Layer 3 of a small transformer language model trained on English Wikipedia (10 layers, counted from 0, width 64).
A neuron adds its activation times its output weights to the MLP's output. To switch it off is to set its activation to zero at one token and run the rest of the model.

Output weights of the MLP neurons that the questions are about. A number n stands for (n - 500) times 0.00027.
n0: 410 217 492 540 622 402 598 536 421 645 456 368 534 496 376 618 651 471 359 477 582 633 448 654 353 524 423 393 386 551 504 733 652 588 584 378 456 396 510 595 366 403 774 561 549 378 487 378 612 807 499 387 189 631 380 596 516 694 239 580 719 330 359 590
n10: 505 459 590 373 536 483 490 289 259 583 655 382 471 183 346 669 394 488 314 533 660 499 514 418 678 339 442 602 607 485 351 715 302 504 638 462 564 732 513 445 300 453 589 401 678 654 539 528 510 408 594 425 547 390 485 480 429 509 296 708 731 714 619 652
n23: 545 202 575 798 616 493 504 515 510 702 678 436 617 397 564 648 505 511 618 369 642 550 394 431 613 343 383 601 463 389 202 496 262 322 519 444 574 801 747 555 354 410 590 548 398 613 670 525 474 627 593 607 329 516 472 147 318 292 25 671 669 422 334 542
n36: 439 335 618 496 457 401 605 564 542 438 334 543 408 857 554 703 343 550 264 466 407 468 464 605 517 454 712 618 610 461 762 519 414 578 315 365 746 196 255 388 522 167 543 379 631 382 482 412 723 531 359 579 625 201 615 497 438 489 728 757 479 357 456 841
n68: 552 669 525 222 468 752 457 846 640 414 574 473 344 535 757 431 429 303 504 533 667 490 356 426 475 474 635 486 541 212 435 527 521 262 333 748 654 618 307 523 633 620 477 464 161 152 607 472 405 249 660 605 547 542 432 564 404 657 642 437 457 598 434 610
n72: 497 850 415 767 591 168 693 470 446 399 504 19 774 508 557 343 333 579 349 521 382 344 577 528 393 551 461 381 567 567 596 485 528 732 429 810 322 627 497 648 400 598 556 352 620 543 485 551 710 439 332 566 390 727 78 769 583 303 431 658 217 500 419 489
n75: 626 526 510 535 384 628 439 730 617 546 397 523 522 640 528 355 309 433 487 495 354 457 726 336 683 376 545 697 477 458 737 393 422 498 582 529 466 565 245 394 370 262 504 636 438 461 451 395 500 450 517 541 535 511 444 665 271 413 481 579 398 618 644 688
n77: 493 299 600 520 434 313 647 403 536 350 312 592 527 300 300 411 272 481 718 499 373 425 722 546 640 444 600 193 569 554 511 693 463 321 506 475 663 399 483 748 378 535 558 616 527 458 191 310 746 775 363 627 520 526 265 620 456 510 632 542 494 643 590 583
n111: 262 464 417 575 531 703 634 514 320 459 854 540 483 341 260 554 404 457 464 419 765 465 623 494 369 464 387 527 194 626 132 521 657 436 228 335 550 399 623 607 633 533 890 515 557 458 403 519 237 848 573 404 551 621 499 532 623 375 559 515 508 717 588 312
n115: 429 184 480 689 631 538 437 665 782 503 517 404 293 677 488 530 701 516 564 319 510 726 505 524 760 275 567 410 655 863 303 586 410 474 433 248 448 503 453 251 444 384 361 530 396 790 319 283 474 475 812 506 421 589 734 375 561 209 455 431 491 362 518 872
n134: 463 412 495 569 309 453 596 575 300 441 513 364 487 442 560 160 593 640 489 645 340 466 335 450 564 441 539 612 462 295 775 606 343 417 593 609 490 798 647 629 461 384 382 798 616 528 448 367 436 348 608 408 491 598 650 399 609 435 483 661 521 325 648 444
n147: 493 567 394 646 463 469 489 453 501 470 295 355 461 467 561 411 645 477 222 559 410 488 345 337 502 532 698 407 641 645 541 486 458 644 427 700 418 529 589 653 271 626 713 644 471 627 648 594 640 582 604 543 377 297 526 253 583 424 480 432 585 332 474 421
n165: 403 559 509 222 387 450 536 469 411 216 559 573 620 49 488 647 602 121 497 658 544 418 673 453 486 560 509 347 364 251 520 366 802 494 624 740 793 537 608 556 468 666 342 436 510 522 406 446 622 442 591 589 491 601 338 533 751 770 603 564 656 307 518 153
n168: 481 678 276 555 609 371 588 453 542 421 343 267 692 504 643 556 432 604 521 452 473 612 279 430 360 625 415 577 684 420 600 495 588 520 325 335 625 296 491 657 427 516 483 267 263 452 551 665 574 475 328 495 584 503 569 355 683 649 489 608 727 625 442 469
n239: 649 157 447 519 599 227 363 614 610 505 450 763 500 402 509 515 515 519 395 614 605 437 658 420 421 604 588 702 446 451 484 416 487 574 352 542 499 404 450 312 668 422 491 661 623 547 515 427 565 601 338 493 586 460 464 543 604 389 877 180 492 381 568 487
n243: 456 323 423 425 598 684 632 550 639 440 618 485 481 559 619 286 493 611 546 636 403 515 630 483 489 475 562 610 375 454 440 597 602 373 390 495 339 393 478 501 502 699 475 550 361 654 454 604 424 371 606 444 524 542 619 321 577 553 582 324 550 536 317 326

Each question names a token from some text and the token that comes next. It shows the activations a of the neurons there, in the order above. A number n stands for (n - 500) times 0.0035.

Then comes g, the gradient of the next token's log-probability with respect to the MLP's output, scaled to length 1. A neuron's effect is roughly proportional to its activation times (output weights . g). A number n stands for (n - 500) times 0.00097.

"od", then "ic"
a: 572 736 459 451 468 587 609 474 475 591 507 453 452 556 538 594
g: 665 373 490 394 488 615 532 576 536 432 841 472 594 364 356 280 489 469 548 537 454 301 384 537 187 622 515 546 558 605 484 418 477 744 444 376 518 281 664 386 274 504 525 421 628 608 514 469 416 359 665 620 787 594 539 713 414 320 328 550 526 612 424 639
Which neuron, switched off, lowers the next token's probability most? n10

"wide", then " St"
a: 608 520 473 595 492 742 459 535 456 464 532 459 454 556 456 491
g: 467 484 309 406 520 582 483 565 324 475 593 460 497 364 490 560 277 373 490 455 610 582 698 645 617 219 276 360 274 367 620 503 570 395 418 562 411 533 597 651 731 419 706 380 580 457 656 591 503 475 593 425 263 635 619 346 563 677 759 638 656 278 494 472
Which neuron, switched off, lowers the next token's probability most? n0

" |", then " Ann"
a: 460 451 463 522 464 693 528 452 526 456 559 476 455 555 454 591
g: 546 427 489 296 477 450 630 397 408 637 490 365 455 415 554 610 484 502 377 518 597 492 185 604 401 424 362 410 528 671 335 331 305 445 533 518 369 693 575 539 658 466 520 448 775 476 628 505 586 280 687 530 457 281 609 694 717 663 727 548 386 263 580 671
Which neuron, switched off, raises the next token's probability most? n243

" Je", then "t"
a: 486 531 608 487 468 470 521 649 469 574 474 457 457 461 452 612
g: 600 524 612 467 277 669 692 327 481 601 466 364 253 606 352 455 581 580 364 644 462 531 255 527 398 395 443 628 397 418 454 530 349 493 849 363 710 496 475 315 410 577 342 514 700 676 648 470 507 484 390 569 680 659 280 511 463 657 575 690 388 475 404 523
Which neuron, switched off, raises the next token's probability most? n77

" the", then " sand"
a: 489 466 494 494 525 543 594 566 485 544 460 490 499 533 534 562
g: 246 488 382 450 566 677 402 507 395 576 540 547 586 464 916 339 421 441 519 475 386 482 623 604 455 470 447 619 424 613 643 583 536 332 347 609 126 598 412 785 552 460 598 584 589 535 450 282 508 485 504 283 448 641 567 410 611 755 400 387 531 506 532 347
Which neuron, switched off, lowers the next token's probability most? n243

" Der", then "by"
a: 476 570 610 454 460 457 527 497 621 480 512 496 451 489 462 629
g: 514 334 445 323 639 619 556 273 338 183 442 644 389 511 551 400 526 354 641 435 421 473 387 542 562 455 550 415 720 325 547 660 180 357 546 423 547 535 699 462 762 513 416 395 559 633 723 451 553 581 520 369 574 810 615 444 595 487 496 614 415 381 650 525
Which neuron, switched off, lowers the next token's probability most? n72

" is", then " typically"
a: 461 480 471 656 719 715 451 488 518 555 466 605 509 505 510 625
g: 774 588 565 326 468 484 416 551 484 529 379 520 545 566 268 405 548 487 524 222 646 610 458 786 410 597 421 570 467 397 508 249 577 417 551 515 654 210 480 358 774 563 399 547 327 609 686 409 588 485 726 644 528 440 559 347 463 432 261 601 435 689 517 438
Which neuron, switched off, lowers the next token's probability most? n68

" season", then "ings"
a: 555 692 811 658 522 467 456 699 451 582 514 457 452 538 455 526
g: 386 242 407 453 513 625 664 941 191 588 544 440 534 447 465 366 391 432 464 352 460 268 479 524 213 492 499 674 564 634 481 550 387 548 523 519 423 727 695 404 311 402 586 348 649 386 458 552 619 488 711 622 507 574 428 484 539 619 566 534 431 639 481 554
Which two neurons, each switched off alone, lower its probability most, in order? n23, n10

" Th", then "us"
a: 465 455 608 457 507 503 552 456 555 529 453 518 456 479 461 697
g: 620 537 464 328 421 454 451 401 722 505 503 381 490 599 549 430 492 539 705 481 474 537 474 466 514 475 570 614 263 180 332 554 375 544 801 757 436 275 616 701 468 426 329 416 364 550 528 542 616 479 741 510 500 503 570 522 320 143 553 546 712 646 514 473
Which neuron, switched off, raises the next token's probability most? n111

" rec", then "over"
a: 469 516 626 453 474 454 481 510 485 585 509 477 593 540 459 893
g: 624 409 403 427 593 378 503 836 404 211 621 757 391 491 484 609 232 369 520 317 554 572 716 551 437 369 489 648 521 424 654 541 252 355 535 460 445 618 496 293 709 522 313 452 678 367 694 446 496 700 464 401 497 604 620 416 537 627 519 478 414 571 437 531
Which neuron, switched off, raises the next token's probability most? n239

"zy", then " reason"
a: 770 628 475 452 462 524 582 719 541 619 531 454 459 653 562 544
g: 520 321 412 517 375 417 443 379 513 626 463 618 379 706 371 701 543 582 527 520 653 633 281 510 556 579 556 665 642 452 212 373 344 423 640 481 374 591 399 465 482 618 297 323 771 378 591 533 579 499 448 308 457 452 623 841 536 396 446 457 471 380 548 800
Which neuron, switched off, raises the next token's probability most? n77

" written", then " also"
a: 461 554 793 453 477 686 574 496 461 597 595 543 516 553 508 555
g: 652 685 690 653 606 475 390 520 439 261 576 581 434 637 432 628 336 489 573 477 661 460 532 500 265 526 296 536 500 159 376 575 518 486 552 388 548 332 543 378 419 492 494 428 398 282 773 516 662 530 584 429 662 606 683 344 594 539 330 320 770 379 559 543
Which neuron, switched off, raises the next token's probability most? n72

"g", then "s"
a: 624 664 454 456 472 534 613 549 465 547 472 480 453 571 475 676
g: 475 330 428 212 286 385 629 875 451 749 461 489 481 391 540 159 426 430 658 451 398 381 457 520 412 587 509 661 368 500 468 531 466 645 537 660 699 522 315 425 531 512 597 566 467 625 526 409 412 652 650 587 589 445 448 412 257 666 442 504 465 514 658 699
Which neuron, switched off, raises the next token's probability most? n168